Layer 9 of a small transformer language model trained on English Wikipedia (15 layers, counted from 0, width 64).
A neuron's activation on a vector x is GELU(gate . x) times (in . x), where the dot is the dot product.

Input weights of the MLP neurons that the questions are about. A number n stands for n times 0.0052.
n7 gate: -8 3 35 -27 3 -23 10 17 -33 13 15 -10 -60 19 25 -39 11 -6 -1 -30 -32 12 10 16 35 -7 14 -10 21 -23 -5 20 -51 5 -14 -16 -8 -9 -25 -2 -35 -11 38 3 -24 -2 28 -15 25 2 8 -27 24 21 -19 28 14 -36 22 18 20 15 -20 -9
n11 gate: -24 -26 19 -31 23 -6 26 -43 6 13 -9 25 1 21 53 8 48 20 -8 -31 -40 0 -7 7 -24 17 25 -31 10 -20 52 18 -9 26 -26 18 -17 -15 48 -48 1 17 -19 -2 22 4 -6 9 -40 2 -13 -13 -32 37 14 38 20 -57 9 4 -9 -5 5 30
n17 gate: -53 -35 2 4 -13 4 31 -27 7 -19 -17 -11 13 17 -18 20 64 31 3 -32 11 -20 -1 19 37 -34 4 -17 -20 15 -18 3 0 53 1 45 39 49 26 9 -35 16 4 -16 17 38 20 -2 3 26 -9 -36 31 -20 20 -20 35 5 -9 -13 14 -7 12 -9
n19 gate: -11 -57 -17 -56 -34 14 -22 -15 -13 2 3 35 17 -2 18 -14 -24 -8 -5 -33 -30 38 -36 -8 30 -37 -35 -32 -25 18 -37 3 -4 -2 -30 0 -8 1 -19 -7 -8 -2 15 -36 -43 20 -10 -26 -35 15 -12 -4 -33 -19 12 -52 -3 -28 -15 16 18 -78 19 -39
n40 gate: 41 13 -5 13 1 41 61 11 -27 -1 24 -2 19 -30 6 16 0 -17 31 6 3 -26 -28 -49 44 -31 46 29 -20 -22 36 12 14 14 -2 2 -13 -23 34 20 -8 -30 -4 17 7 -8 1 -37 40 -36 6 33 -17 38 29 26 11 -15 42 -7 26 10 64 20
n50 gate: -13 0 1 4 10 -22 53 -15 12 -1 -6 48 -10 19 10 -23 -13 -55 -1 2 19 -6 -45 29 -41 -26 29 -11 -15 -1 32 2 -25 31 -24 44 58 16 22 -52 -29 5 -32 25 -49 29 -19 36 18 -4 53 -26 -12 1 -29 50 -23 6 -9 -8 21 -6 14 12
n54 gate: -16 7 44 0 17 -3 -22 -7 22 -25 22 -13 10 -36 29 -4 25 -33 69 -9 11 -23 14 18 19 7 36 30 -13 -13 -9 24 16 24 -6 4 -10 -56 6 8 0 10 12 14 -30 33 17 4 -5 -20 5 -7 -19 -18 -27 -4 -9 16 -38 2 -73 28 -30 44
n56 gate: 31 -1 -34 -35 -8 -5 0 -31 4 22 73 62 37 -37 -21 10 12 10 -32 20 9 13 1 35 -17 -3 -24 5 35 -16 -13 -15 16 -2 -32 -14 6 4 -21 1 18 8 -23 -29 50 -13 -10 32 -23 1 12 -7 -9 7 -11 4 9 -11 27 -36 -23 2 1 11
n66 gate: -25 9 10 -14 -20 19 -25 -1 35 19 -21 -17 9 11 36 -15 0 -15 -6 -38 -6 2 -4 11 -1 1 29 4 -17 14 39 0 -31 -3 23 44 26 -6 18 -11 8 -22 -5 -37 -27 -20 -9 -21 -18 -11 -22 -28 29 -41 2 65 33 -31 28 -12 4 26 30 62
n74 gate: 7 -33 21 4 18 28 -5 -8 -36 39 15 21 -1 42 -21 12 -15 4 -1 -12 -14 -15 -4 -21 -6 2 -7 -11 -30 -40 43 12 -44 -12 0 22 14 1 -8 -13 -31 43 -68 18 34 37 -8 9 -1 -68 23 -24 -28 1 -11 1 -6 8 -54 41 9 -8 -16 33
n81 gate: -13 -21 28 11 18 -7 -18 -20 26 24 -44 8 23 27 -35 0 30 12 -16 -14 -44 6 -12 -39 41 -20 -1 -23 -18 -9 -12 -15 -7 8 -46 8 -21 6 -8 15 -40 8 41 43 12 32 15 49 -18 -23 11 -19 -20 45 3 -4 24 -11 0 -33 32 -30 -14 -14
n85 gate: 9 17 -38 11 -20 -42 -4 13 -41 21 3 -51 -3 -30 -4 -34 -2 -18 -13 -33 37 2 -1 26 47 -3 30 35 -5 38 3 22 -29 10 -6 1 -44 42 4 25 -10 1 9 7 -9 13 -12 30 -1 4 -4 -11 27 -5 -8 -9 -13 8 -42 -40 29 25 -8 -12
n87 gate: 35 27 5 -45 -11 22 22 9 -22 -36 14 13 -11 -10 -19 -21 26 -12 -25 16 26 -30 27 -10 26 20 -2 16 -20 -26 -32 -38 -19 31 21 19 3 2 6 40 39 7 -17 39 -46 -11 9 46 -9 -39 20 11 -10 -7 -9 -51 3 -14 29 24 2 -3 -18 2
n92 gate: -9 -6 -59 9 15 0 -7 -10 -6 45 2 29 24 2 10 -14 -24 -26 22 -7 -14 -35 -10 6 4 -13 25 -24 -13 -11 -4 -17 -31 -26 -13 7 12 -9 17 24 0 47 -1 19 1 17 2 -28 -53 -4 68 3 -5 45 12 -4 -6 14 -42 -15 -5 -13 1 21
n103 gate: 30 -24 3 -10 -17 9 32 -30 10 -32 24 -28 10 -36 3 23 20 -3 -44 -21 -14 12 -21 33 1 -47 25 -2 -1 19 -29 -33 25 3 11 22 -34 47 21 46 -16 -21 -7 -8 -15 11 -32 -1 -20 41 -3 50 -3 -39 -23 -23 -2 -17 -32 -1 3 -42 -2 6
n106 gate: -20 -2 4 2 55 9 -10 -55 4 56 4 -7 -10 -11 21 -12 3 20 14 -62 23 -7 -25 34 42 4 -16 -48 -7 13 -20 34 26 28 1 -28 -23 3 13 -11 0 12 20 -13 4 7 16 -6 37 -18 -14 -27 47 13 11 10 0 -46 2 -60 -16 26 14 28
n111 gate: -34 10 -1 -6 -43 -17 -18 -5 8 -11 19 -34 -7 -39 -13 41 -51 -8 21 -45 9 22 -8 15 10 -22 29 -39 45 44 -3 20 -9 27 -7 -23 20 46 -9 -63 21 1 -5 -4 9 16 18 -8 -38 -8 -9 7 24 -16 22 -35 -7 18 31 5 34 -1 -7 29
n120 gate: 15 12 25 -25 10 26 -18 -2 2 -39 22 30 -31 -16 -51 -26 40 -4 20 42 21 -31 23 38 -5 -19 -7 48 20 47 13 45 -2 -14 -21 5 -37 15 -18 -8 -24 9 -4 -41 -32 -7 -26 5 -18 -24 -24 0 -30 -12 -8 -25 4 -53 13 0 36 22 -4 31
n136 gate: -4 -10 3 8 7 7 44 -30 -27 28 -42 -26 -44 2 10 -14 14 -13 17 -1 2 17 -14 32 7 -44 -51 5 60 14 -44 37 -9 -5 -1 -15 -10 40 22 22 -27 -8 34 26 -15 -46 -12 3 -12 -8 11 -27 3 11 -35 0 9 -4 -26 -18 -24 -16 25 2
n149 gate: 38 18 38 -63 32 13 15 -6 -21 18 12 22 32 -19 16 22 -9 -17 11 15 -12 12 45 8 22 -1 -25 56 -1 16 -21 46 -19 -8 -14 15 2 15 -18 -52 -17 -1 -27 -3 -1 35 -42 -21 2 -11 41 -32 -14 -32 2 25 20 -18 23 7 -56 23 5 47
n153 gate: -21 12 -24 0 6 -25 -38 -8 -69 8 46 21 53 -35 -32 -33 -49 28 -42 4 -45 12 -36 -21 0 6 14 32 -12 30 -36 -30 -20 21 -7 10 -12 -8 -1 -14 -8 18 12 -18 -2 -6 -40 -3 10 -23 -1 27 9 1 -49 -3 22 12 19 11 43 5 44 -19
n157 gate: -94 7 -27 -10 8 -15 4 22 -4 33 37 -8 7 -14 16 -42 -38 0 10 31 -24 25 -16 33 19 -20 0 -49 -7 -22 -3 -9 -25 -34 7 -23 52 27 18 -28 3 -4 -13 -50 3 6 -14 13 -5 -21 6 21 7 17 8 30 37 4 7 -30 19 9 8 14
n158 gate: -36 15 19 37 16 -1 7 23 -22 3 10 -23 48 -50 -12 -10 -16 1 -68 -52 5 1 -57 7 37 -19 16 -3 -5 20 10 10 9 23 -5 -33 -5 31 12 5 -43 6 6 -14 11 -33 -5 1 -23 -6 18 9 -23 -10 -31 7 33 -1 34 9 20 -40 -12 12
n167 gate: 22 4 7 -11 24 19 -32 8 5 -9 -7 -3 9 -18 -28 13 -23 -10 0 -23 -30 56 27 19 17 47 13 -1 -35 4 -30 21 26 -5 -10 17 -18 -6 -9 -20 -22 -10 -19 17 -12 -31 16 49 -33 -6 0 26 4 26 12 17 52 -15 1 9 -51 -29 22 0
n170 gate: -18 52 34 -10 -15 17 -12 2 21 -4 51 -1 -30 -25 2 -19 15 -3 -9 -34 12 1 -17 5 -31 -6 5 -1 5 -1 9 5 17 -14 -3 -9 13 2 7 -37 17 19 -11 11 12 -9 -14 -3 6 19 -22 -65 38 -4 -1 39 -8 12 -23 0 -31 28 36 -5
n178 gate: -16 16 9 -9 21 -4 -14 2 -28 9 24 19 3 -5 -33 -26 7 16 24 -10 43 -2 25 7 10 27 -17 33 -22 -14 22 60 -22 -15 -11 -27 32 -32 -17 -27 16 25 2 -4 28 -10 -21 18 16 -42 8 22 2 1 24 -21 -4 -12 -21 23 -38 2 61 -17
n179 gate: 8 -19 11 -29 -3 12 8 -9 -6 20 10 18 -22 17 2 43 -6 6 -50 -17 -26 24 -28 -17 37 -6 -11 15 38 -46 -12 -8 -25 17 29 -14 -5 55 -8 -43 19 -23 -18 9 -30 2 -9 4 -41 0 10 15 -33 36 -3 -30 27 -15 10 31 0 -20 -29 37
n189 gate: 2 25 -6 -1 39 25 36 11 -8 -6 -19 36 25 49 -25 -37 -14 -33 27 24 15 9 -33 -3 26 -12 -30 -14 -20 -9 3 11 -43 46 -3 26 16 -23 5 31 -37 -17 27 -7 -14 -15 -45 -13 8 -23 -26 6 27 45 -31 -10 20 -3 20 -5 -3 -6 20 -13
n7 in: -13 -20 21 29 -8 20 -22 31 -40 0 -23 -22 15 -5 22 25 -12 -35 -9 -2 -35 29 8 3 -24 39 -6 0 21 7 -24 -11 32 8 -10 35 17 -37 -57 -4 20 7 14 2 17 -2 57 -37 6 -1 -5 -34 39 -11 -19 18 -8 5 12 21 4 -31 -31 23
n11 in: 6 37 0 14 -17 20 36 -15 33 -36 -33 31 23 17 -7 16 -38 -3 -27 20 9 4 -2 -10 13 13 21 -3 10 23 -18 7 59 2 0 17 -27 14 14 -12 37 26 -24 -9 57 -39 -49 11 -16 21 46 -11 15 14 27 7 3 -19 -14 -7 -43 35 12 -8
n17 in: 39 -2 -51 30 1 -38 8 22 -23 -14 -7 10 -11 -4 21 15 -18 -4 3 -4 -15 -15 -6 6 -42 17 -1 89 -23 -1 14 13 29 -6 33 6 -27 15 -43 39 9 -10 -5 1 -11 12 11 -7 -6 13 35 -11 15 -27 -13 -17 -1 7 26 -9 13 41 -13 -6
n19 in: -24 -19 -16 19 -18 9 -3 -18 5 -12 -8 1 0 -15 12 15 15 63 -33 -13 14 2 27 1 -49 2 -44 -33 21 -7 33 -9 5 -3 -15 -44 44 12 51 -37 -16 -49 -37 22 35 26 -14 -29 -10 -1 -36 -11 7 44 36 -7 -1 -25 -18 23 18 43 7 -12
n40 in: -11 18 -16 37 3 14 -16 -18 8 32 -7 -33 -8 7 -20 51 20 -3 -5 -3 -15 32 24 30 -4 -13 -21 -21 -16 -23 -10 24 14 14 -52 24 -50 -12 -27 -1 18 49 -20 21 36 17 12 -8 0 34 -16 -27 -2 40 -33 -19 12 -3 -2 -1 6 -40 -9 5
n50 in: -14 -11 -17 -12 -22 14 43 -3 -21 -37 20 -13 12 8 15 43 -4 -30 13 20 1 6 36 -4 10 28 -15 -18 71 73 11 -50 15 -35 -21 -49 -9 -3 -46 9 33 27 -2 13 10 -25 -9 -20 8 -43 -13 -2 -61 -24 -71 -48 19 -34 43 15 -11 -11 -17 -13
n54 in: 8 40 -4 31 -50 11 19 12 -20 7 -3 1 11 -2 -10 57 22 -43 -29 -14 56 1 10 4 11 20 -45 32 -13 -9 11 -64 -7 1 49 -1 10 -6 -11 -2 -33 -23 14 23 9 7 33 -24 9 -30 7 9 10 -17 -30 11 16 14 -7 4 35 7 -5 -4
n56 in: -30 -11 49 2 14 9 -4 7 -26 41 9 1 -34 27 -13 -33 -4 26 -32 23 -4 11 -43 -20 -22 -2 17 -17 -37 -5 -5 -23 10 -1 -2 -8 -17 -21 43 -17 -14 9 7 3 1 30 -28 -18 -12 19 -10 6 58 7 -22 -20 -24 -48 1 -15 -33 25 -1 2
n66 in: 40 -21 -18 -32 -23 23 -17 -4 22 9 -26 -13 -33 49 12 -8 -7 -9 9 32 3 45 8 -22 25 14 -35 -35 -6 17 -24 -19 -34 55 -7 14 11 17 -6 -42 -7 -8 -9 -3 11 -4 -1 -16 -12 -11 7 28 9 50 23 40 -10 2 -2 -9 -14 14 9 37
n74 in: 20 24 -32 -25 9 -2 -18 -15 47 -5 -35 2 -4 -24 -5 -25 12 3 -3 -11 -16 -6 -69 1 35 7 -22 -8 2 7 6 10 39 4 -1 4 -9 28 -53 45 32 -32 -8 54 -7 -16 -12 31 -13 -31 -36 13 2 32 -8 -7 22 6 26 24 -1 -8 18 31
n81 in: 32 11 17 -9 21 12 -18 0 -31 -25 -6 35 13 1 -16 19 -1 10 -26 10 -4 1 50 52 -10 25 10 53 -24 28 -37 8 10 -13 1 -34 -5 22 43 -8 -31 6 -49 4 -14 -2 9 4 12 33 22 -21 3 10 8 -4 -21 -27 -49 29 14 -14 -9 -4
n85 in: -42 28 12 14 -32 5 35 -2 -8 -33 -19 30 13 -27 17 37 0 -28 -27 -4 47 9 -19 0 -7 -11 -17 -24 2 51 37 3 31 -24 -42 -26 1 28 -24 7 3 -4 -13 11 52 4 0 -32 -5 -38 -21 9 2 6 -2 26 2 -10 47 -15 -2 -30 27 -4
n87 in: -34 -21 -6 23 -12 -18 -8 22 27 -54 -32 -42 -4 11 -1 -11 -7 -2 2 -15 -13 -20 -36 15 15 32 -2 -7 17 -39 -19 -15 27 32 20 -21 11 -5 10 5 24 6 50 -19 -19 4 26 19 19 -10 12 7 30 -25 -18 -33 6 3 -22 -11 23 -32 -18 26
n92 in: -12 26 -16 -22 31 14 0 -17 12 -17 -33 21 27 1 -58 -33 12 51 -14 -5 -1 0 -10 7 48 -4 48 9 -14 17 -15 35 -9 -8 -19 -14 -36 -17 6 32 -27 -18 -43 -17 39 -9 11 -30 3 -18 1 4 -7 -5 34 -40 7 -22 -28 -7 10 8 44 39
n103 in: -29 29 15 38 30 6 -11 35 8 17 -43 7 -18 3 -21 51 -24 11 -23 16 5 17 15 -3 16 -10 33 -1 -14 31 27 -35 -7 12 -24 -11 14 9 48 -3 22 21 1 25 -18 21 13 -10 42 14 2 -15 -40 -15 -30 14 -9 -51 -34 -2 -5 40 -28 -5
n106 in: -2 -14 -14 -8 37 30 5 -66 -2 -30 -42 28 -62 -60 -23 5 -39 -14 -37 3 -17 -6 -42 23 16 -30 -4 11 -8 -20 -20 -21 -1 -25 -26 10 12 19 -10 14 -8 -1 47 -8 5 19 40 -39 13 -24 -40 24 -29 -3 29 -3 28 -4 -8 -27 12 -18 -9 -27
n111 in: -13 32 -7 -5 17 30 -31 -5 -10 -14 -15 37 -14 28 3 6 20 -16 -15 30 22 -3 26 3 -30 -3 28 21 10 -44 -33 37 33 3 2 -11 -21 -1 54 10 -7 -37 -11 43 30 -31 -36 11 18 15 -24 22 -28 -14 -15 0 -31 -6 -4 -20 -9 37 19 -32
n120 in: 10 11 10 -22 38 -25 -32 -26 27 -14 -21 3 3 -42 -25 17 -25 -12 -22 -29 24 11 -15 65 -14 -11 -27 28 -33 14 38 0 -32 -5 30 23 -11 -18 26 20 18 -26 8 -22 32 37 83 -4 15 11 5 2 -17 -29 -25 -9 -5 -5 -38 -20 -3 5 4 -5
n136 in: -23 32 -8 5 6 31 -5 3 35 -16 -27 8 13 1 -16 2 -22 -27 56 -7 -1 23 13 -35 -13 -42 -12 27 -60 20 -14 -1 -15 -26 26 -43 -8 15 -41 -2 -6 -15 -16 24 1 -37 22 -8 15 -2 -23 -39 -28 -31 -6 -16 -21 38 29 19 -25 58 0 -13
n149 in: 6 5 -3 -15 30 21 8 29 71 58 -34 -4 -25 14 -20 6 -24 -29 10 25 -42 -10 25 60 -25 41 -14 -1 40 6 -8 -1 -41 5 47 -10 -3 18 2 2 48 -2 -1 29 31 23 36 -29 11 -27 -3 -50 -7 -35 -29 -35 -5 -10 -2 29 35 28 21 4
n153 in: 36 37 -16 5 37 -44 34 9 -25 -22 12 29 39 -28 6 40 -44 -2 -5 -15 -14 27 -12 35 39 36 -18 1 19 -17 -17 1 16 -1 -12 -31 -29 -2 -40 -11 -11 19 -44 4 63 4 -6 58 -4 24 -1 -19 38 -17 -16 1 28 16 -3 2 3 -13 23 7
n157 in: 30 6 28 -11 -18 -23 -21 -9 27 -16 27 26 33 -43 -62 -19 -14 -53 7 -12 28 35 -62 8 2 10 -15 17 27 -3 26 17 16 48 33 -21 12 -26 -17 3 -52 -24 -38 14 20 0 -11 -26 -11 -20 -1 19 42 40 9 -30 -13 25 16 29 2 -6 22 -13
n158 in: 18 9 -24 12 2 -4 -1 -5 8 15 11 -7 -8 -29 -50 -13 -37 2 -28 39 -19 -9 37 32 15 15 16 24 -7 -1 -17 11 60 13 -24 -8 -5 11 -28 -15 -3 -21 -61 -26 -44 11 15 -11 13 0 41 7 20 -41 -21 -4 21 3 -57 9 -11 -11 26 62
n167 in: -6 8 28 11 47 -13 4 -23 -35 -47 18 -14 5 -24 13 -14 18 -24 24 -38 -33 42 20 -39 10 -33 -17 -21 -27 3 15 3 -30 8 13 23 -44 -30 20 -20 28 2 13 -25 17 27 20 -31 -6 -8 -2 38 -19 5 1 71 22 -1 -18 30 -26 -6 26 -17
n170 in: 0 -27 -22 14 12 28 18 2 11 6 1 10 12 -13 -5 27 -14 48 -33 38 12 -21 -3 -18 7 7 -12 -2 -43 16 -16 -20 1 31 -14 24 6 -7 -5 9 27 -16 12 35 4 10 -51 16 -13 0 -25 -1 -25 -18 -29 -35 4 -16 43 -38 20 8 -11 33
n178 in: 23 31 8 27 30 18 -30 -2 -5 -9 21 -11 23 -26 -9 -59 -12 26 -33 -14 11 -17 0 15 23 -9 12 34 -5 11 27 -38 -30 -4 20 -31 6 -28 -12 -2 18 22 3 -15 -43 -7 3 -21 44 -8 12 -44 -37 -12 -10 5 24 19 -23 18 -2 -28 -9 49
n179 in: -15 24 15 -7 -14 -29 -37 9 -6 -11 -38 -8 6 16 20 4 -4 -7 34 4 49 -16 14 7 6 -4 -68 -55 -46 -26 15 -17 -25 -32 35 52 -23 20 4 -20 -7 9 -24 26 -15 -3 7 29 -12 -6 -21 -11 11 -11 9 -14 -15 -15 -3 20 45 8 39 7
n189 in: 28 -31 -36 -11 6 8 12 30 10 -35 -11 33 19 12 -27 15 4 -1 17 21 -4 2 0 -25 -43 -13 -8 -1 9 -17 -14 -13 -59 -8 38 20 -21 -1 -5 4 -29 -13 66 -14 6 -18 -42 -13 19 9 40 14 27 8 -42 -21 -5 28 26 10 24 -62 41 16

Each question shows a token from some text and the vector x that enters the MLP there. A number n stands for n times 0.048.

"ou": 10 46 -18 2 10 1 -1 36 24 12 3 -20 2 27 -3 22 -71 -4 -26 18 -9 53 -6 -4 25 9 -6 -14 7 -3 -33 5 14 -7 9 -12 -37 -18 -21 -26 -6 -26 -19 3 -2 -24 38 -5 25 3 27 5 -4 14 12 -13 -3 62 -3 -4 5 20 1 -34
The three highest activations, in order: n153, n157, n111

"w": -1 -49 -11 69 5 19 -33 -4 14 -19 -43 17 -3 -27 20 8 12 5 -29 -23 -14 15 8 9 -15 28 -13 1 -35 -37 -11 -18 -8 11 21 0 22 6 37 -3 -11 -41 3 0 -9 20 11 -9 1 -3 -18 -38 -22 -5 38 26 5 12 -11 -12 25 11 -33 13
The most active neuron and its activation: n81, at about 1.3

"10": 34 -9 -30 -28 -9 -4 -29 52 -6 -23 -17 -4 -9 -29 14 -9 -9 -33 -15 2 18 10 -13 -13 -33 -11 23 2 25 9 -2 7 52 -52 24 9 -26 -19 4 -2 21 -17 -10 5 10 -13 -8 8 -3 -10 -4 -15 -8 -22 -6 -24 -26 10 -23 -36 -14 8 0 -15
Which neuron lights up most? n85

"ch": 26 4 20 35 -21 31 -35 52 10 -44 15 -13 -26 -3 22 25 -3 -6 11 11 10 47 -3 -12 -3 8 -20 2 -8 -2 36 6 -13 -15 18 -12 3 -11 13 -18 -1 -18 31 30 -12 -22 3 31 -6 18 -32 16 23 -8 -8 -18 -33 4 22 0 -19 -38 -9 -12
The three highest activations, in order: n111, n158, n87

"p": -7 -10 -15 43 21 37 -33 25 -1 -17 -34 21 18 -11 11 -2 20 -1 -2 10 25 22 59 17 -25 -10 8 -2 -1 42 13 8 -8 -24 25 -12 20 -50 0 -29 11 -17 28 -36 8 1 15 30 49 3 -4 -21 3 -22 16 -6 16 17 9 1 3 -19 -24 -13
Which neuron lights up most? n178

" list": -15 16 9 3 33 11 6 18 21 36 -24 8 13 11 -13 55 23 -15 -1 32 -20 11 -16 -15 3 3 25 16 -18 -1 5 -10 22 20 -2 34 -11 13 -10 9 14 -1 -11 -2 -2 -28 -8 11 48 45 8 47 -5 -5 23 8 -35 25 3 -2 26 36 -31 -5
The two highest activations, in order: n40, n103

" Commun": 2 -15 37 38 -15 27 -15 -3 29 -1 -30 -3 -12 1 -18 17 7 23 -8 16 2 -13 0 10 -42 23 -4 2 36 -51 23 25 -41 -31 23 -5 -4 6 8 -5 46 3 -57 26 11 -18 51 7 0 -2 1 -16 20 -1 -21 4 -8 -2 25 8 10 6 -33 10
Which neuron lights up most? n179

"ology": 23 11 11 11 -5 46 -12 70 -9 -22 6 8 0 3 -15 17 -2 8 18 39 -16 -19 -24 -31 -9 -11 -8 21 31 -11 11 15 -3 -3 20 -6 0 3 -17 -12 20 -7 -10 12 51 -24 -3 -19 -1 15 2 -33 8 0 -7 8 2 -8 19 9 -18 13 1 1
Which neuron lights up most? n149

" v": -9 -20 -24 24 -9 15 -16 15 -1 20 -44 -2 3 -6 4 4 20 23 2 -13 15 -28 5 41 -14 0 13 21 -33 -16 38 -3 -21 -22 -18 -41 -5 -17 -7 29 53 8 7 15 29 -3 44 5 22 20 -4 23 6 -12 -6 -6 -16 38 -41 -18 32 7 -18 27
Which neuron lights up most? n92

" C": 15 5 -12 15 25 -7 -24 38 -22 -8 -24 -23 22 14 7 -1 23 -3 11 12 8 3 9 34 -34 -5 -55 7 -31 -22 7 2 4 16 -8 -26 4 7 -22 16 66 20 -3 11 30 -1 10 11 16 -1 -16 12 36 4 -5 -15 31 24 -17 19 2 1 -32 -11
The three highest activations, in order: n87, n178, n92

" After": -11 -41 -8 26 -25 -8 24 3 23 8 -14 4 -27 18 -5 13 -30 28 6 26 -6 -11 14 15 11 10 -24 -5 -32 -5 -46 -44 11 -16 25 -1 -9 -27 8 -12 26 -6 19 -59 27 -49 18 -48 -9 7 -46 10 10 1 4 -3 -11 -18 -25 18 -5 -25 -20 4
Which neuron lights up most? n19

" species": 34 21 1 10 -15 60 -21 29 -7 -1 -2 -17 11 0 -8 15 9 -6 -8 37 -3 -14 -30 -17 -10 11 -33 24 -31 24 -17 -16 7 -7 2 27 -9 15 -11 5 44 -13 -8 -6 44 -56 11 -13 4 8 16 4 4 -17 -24 -2 15 -10 26 -3 8 18 -16 6
Which neuron lights up most? n40

" \"": 22 10 38 24 9 6 14 21 -15 1 -46 -27 -23 3 17 6 -20 7 -41 -26 -2 9 13 7 16 5 -19 -19 8 -1 -11 -11 37 12 -29 -32 38 23 -12 26 56 -24 -22 13 26 -11 9 -9 -4 10 -30 -1 13 -35 -9 11 -5 -30 -8 7 5 25 -25 -19
The three highest activations, in order: n103, n7, n106

"led": -38 4 19 48 -48 30 -4 17 11 23 15 29 -12 55 7 5 -30 0 13 34 3 -23 5 24 21 -13 -10 -4 0 7 -25 -15 14 10 -12 6 -3 19 -45 -5 -8 -20 2 3 -3 -1 21 16 32 27 7 -5 -15 -23 18 3 -10 45 0 -49 -3 -7 -17 -39
The most active neuron and its activation: n167, at about 0.39

"s": 9 -24 20 -10 10 -6 -46 8 -12 -10 -69 34 41 0 38 23 -19 22 -13 34 4 -26 -12 -26 3 16 -8 -9 -13 -18 38 4 7 -15 18 -23 -39 18 -36 17 -4 -11 -7 29 4 5 14 25 10 2 11 -24 3 15 5 -6 7 6 19 -40 5 55 -14 -19
Which neuron lights up most? n74

" ": -18 27 21 -1 24 19 8 32 35 -34 -26 -25 15 -16 15 3 6 15 39 -19 20 -7 -7 1 -5 15 14 -42 -30 -5 19 -11 19 -26 32 -1 -9 -27 25 3 41 6 -27 21 46 21 5 -9 15 7 -21 -10 8 -12 17 24 -35 16 -38 -29 -3 -5 5 7
Which neuron lights up most? n11

" the": 26 20 -6 -21 23 5 8 6 -18 39 -3 17 5 -6 -2 18 8 -8 12 15 5 5 30 8 -7 -3 -3 -20 -5 8 -31 -23 -8 1 -32 -19 -5 -16 2 2 58 2 7 -19 15 -57 5 -12 -19 76 -7 8 21 -11 19 -2 1 15 -21 -11 -1 -6 -30 7
Which neuron lights up most? n157

".": -38 16 20 -9 -31 14 8 44 47 3 -30 3 2 12 -10 -34 -43 5 6 13 -36 -12 -11 -6 -16 -10 -1 3 -22 1 -24 -20 3 17 -5 6 14 -7 -11 4 -2 -21 -16 -13 39 -58 -30 -8 25 21 -4 23 38 -6 14 -11 -3 5 -13 -4 -8 33 -3 -15
The three highest activations, in order: n157, n66, n189

"ist": 1 -43 -9 29 -9 -4 8 16 -10 -18 -18 -31 -22 14 27 2 -15 2 14 57 8 -6 -23 -16 -35 2 8 11 22 6 24 10 -9 11 41 -14 23 -40 31 11 14 28 39 16 -8 -9 -1 21 -26 -20 -38 -18 25 -5 10 25 -2 17 12 14 37 12 2 -50
The most active neuron and its activation: n92, at about 0.54

" are": 9 13 -52 -10 14 28 1 17 -9 13 -23 -2 0 -33 -5 13 12 16 -25 19 17 -41 -18 5 8 17 -41 -8 -3 -15 0 -40 -8 -5 1 51 -6 29 -31 -14 53 -13 -7 20 35 -27 -21 4 22 37 -11 -18 4 17 -13 2 1 -1 38 -5 -4 16 -13 -8
Which neuron lights up most? n179

"ut": -3 4 -9 -4 -3 -46 -9 -14 -15 -46 7 13 -16 19 24 25 5 19 -15 10 -11 1 20 -40 0 -5 -6 -3 12 -10 14 9 6 5 8 -16 -1 -24 -20 42 8 18 -3 27 -34 -38 47 8 -9 -5 -18 -1 39 5 -1 29 1 55 41 -48 15 7 -9 -6
Which neuron lights up most? n7

"itte": 17 13 10 29 -27 43 -12 11 23 29 -12 28 -14 6 9 21 -40 28 -24 -6 -10 -12 -40 -5 -1 -8 9 -24 -15 -15 0 2 -10 -36 -2 28 -29 -10 -38 -14 31 2 -7 8 -2 -17 22 -11 27 6 -4 9 0 -17 30 14 12 37 44 -25 -24 48 -11 25
The three highest activations, in order: n66, n170, n106

"He": -12 16 -12 11 14 16 15 4 10 21 15 -13 43 -2 9 -7 -29 6 -47 18 4 -15 17 19 -23 -7 -50 -2 25 -12 1 -42 0 -6 15 -52 24 -17 23 -10 37 -24 -34 -3 17 -16 9 -16 0 14 -60 -19 15 16 20 -14 -24 22 14 16 16 24 3 -1
The two highest activations, in order: n157, n170

"over": 16 -43 19 6 20 25 -4 2 -10 -4 5 4 -18 25 -24 45 5 -23 -23 38 -10 -12 13 1 -32 -7 -29 -29 14 3 12 -3 20 14 44 36 -4 -35 -26 -27 6 4 12 5 -2 -14 18 21 11 -3 -11 7 4 8 19 20 -44 44 38 -34 4 34 -4 22
Which neuron lights up most? n92

" is": -16 4 -56 24 6 15 21 3 -4 -11 -29 5 -3 -23 -6 9 5 5 -17 8 12 -53 -15 19 -20 18 -18 -24 -4 0 -2 -48 -1 18 9 33 17 45 -7 -16 45 -26 -30 -8 12 -25 4 -9 31 44 -13 8 7 27 0 15 -9 -3 16 -7 -33 28 -27 6
Which neuron lights up most? n17

"ced": 25 -58 -18 67 -42 23 -3 14 14 45 -14 17 -6 17 3 21 -24 25 -2 -15 2 -18 -1 5 12 23 9 -3 -25 12 -11 -11 3 -3 16 31 29 18 4 13 24 0 47 27 -10 -28 21 -24 -6 13 -37 -8 40 -29 18 -1 0 16 15 -21 26 11 -14 -14
Which neuron lights up most? n17

" has": -4 -8 -38 5 -22 18 32 7 -15 4 2 21 -17 -21 2 20 -31 5 -24 10 -16 -48 -6 20 -10 18 -27 -23 7 -24 -26 -48 -8 -14 1 15 16 -11 6 -39 58 -11 -26 25 3 -22 -8 1 -2 14 -68 -31 22 9 -10 11 4 4 1 -21 10 14 -4 -2
Which neuron lights up most? n170

"-": 11 9 20 18 7 1 14 -20 19 -18 -11 -8 4 -2 -2 -37 -18 22 -13 6 -6 -12 2 -1 -20 -27 -8 -46 21 33 -22 15 22 2 -12 -26 34 14 4 19 14 -4 -8 36 1 -57 -16 1 -7 23 -42 21 -6 -17 -17 22 -40 -15 -4 -18 -25 15 -38 -8
The three highest activations, in order: n136, n103, n170

" in": -5 0 -10 -15 22 13 -13 23 8 18 -40 -19 -28 35 2 27 -20 4 3 2 -1 5 -2 -25 -12 -20 3 -44 10 -28 5 -11 23 -5 23 2 19 -15 13 -1 0 -3 -15 -7 70 -51 30 2 -3 19 -44 -34 12 22 -13 -2 -6 31 5 -12 -19 -27 3 -14
The most active neuron and its activation: n136, at about 0.65

" c": 1 1 8 25 11 24 -31 15 -18 -22 -19 -7 29 6 10 12 7 -21 -8 28 26 9 10 30 -29 -30 -27 -7 -36 8 12 -20 -20 29 -15 -8 -5 23 16 18 43 30 -14 12 23 -10 18 14 37 16 -26 8 31 5 -5 -7 13 52 -44 2 0 17 -31 -25
Which neuron lights up most? n85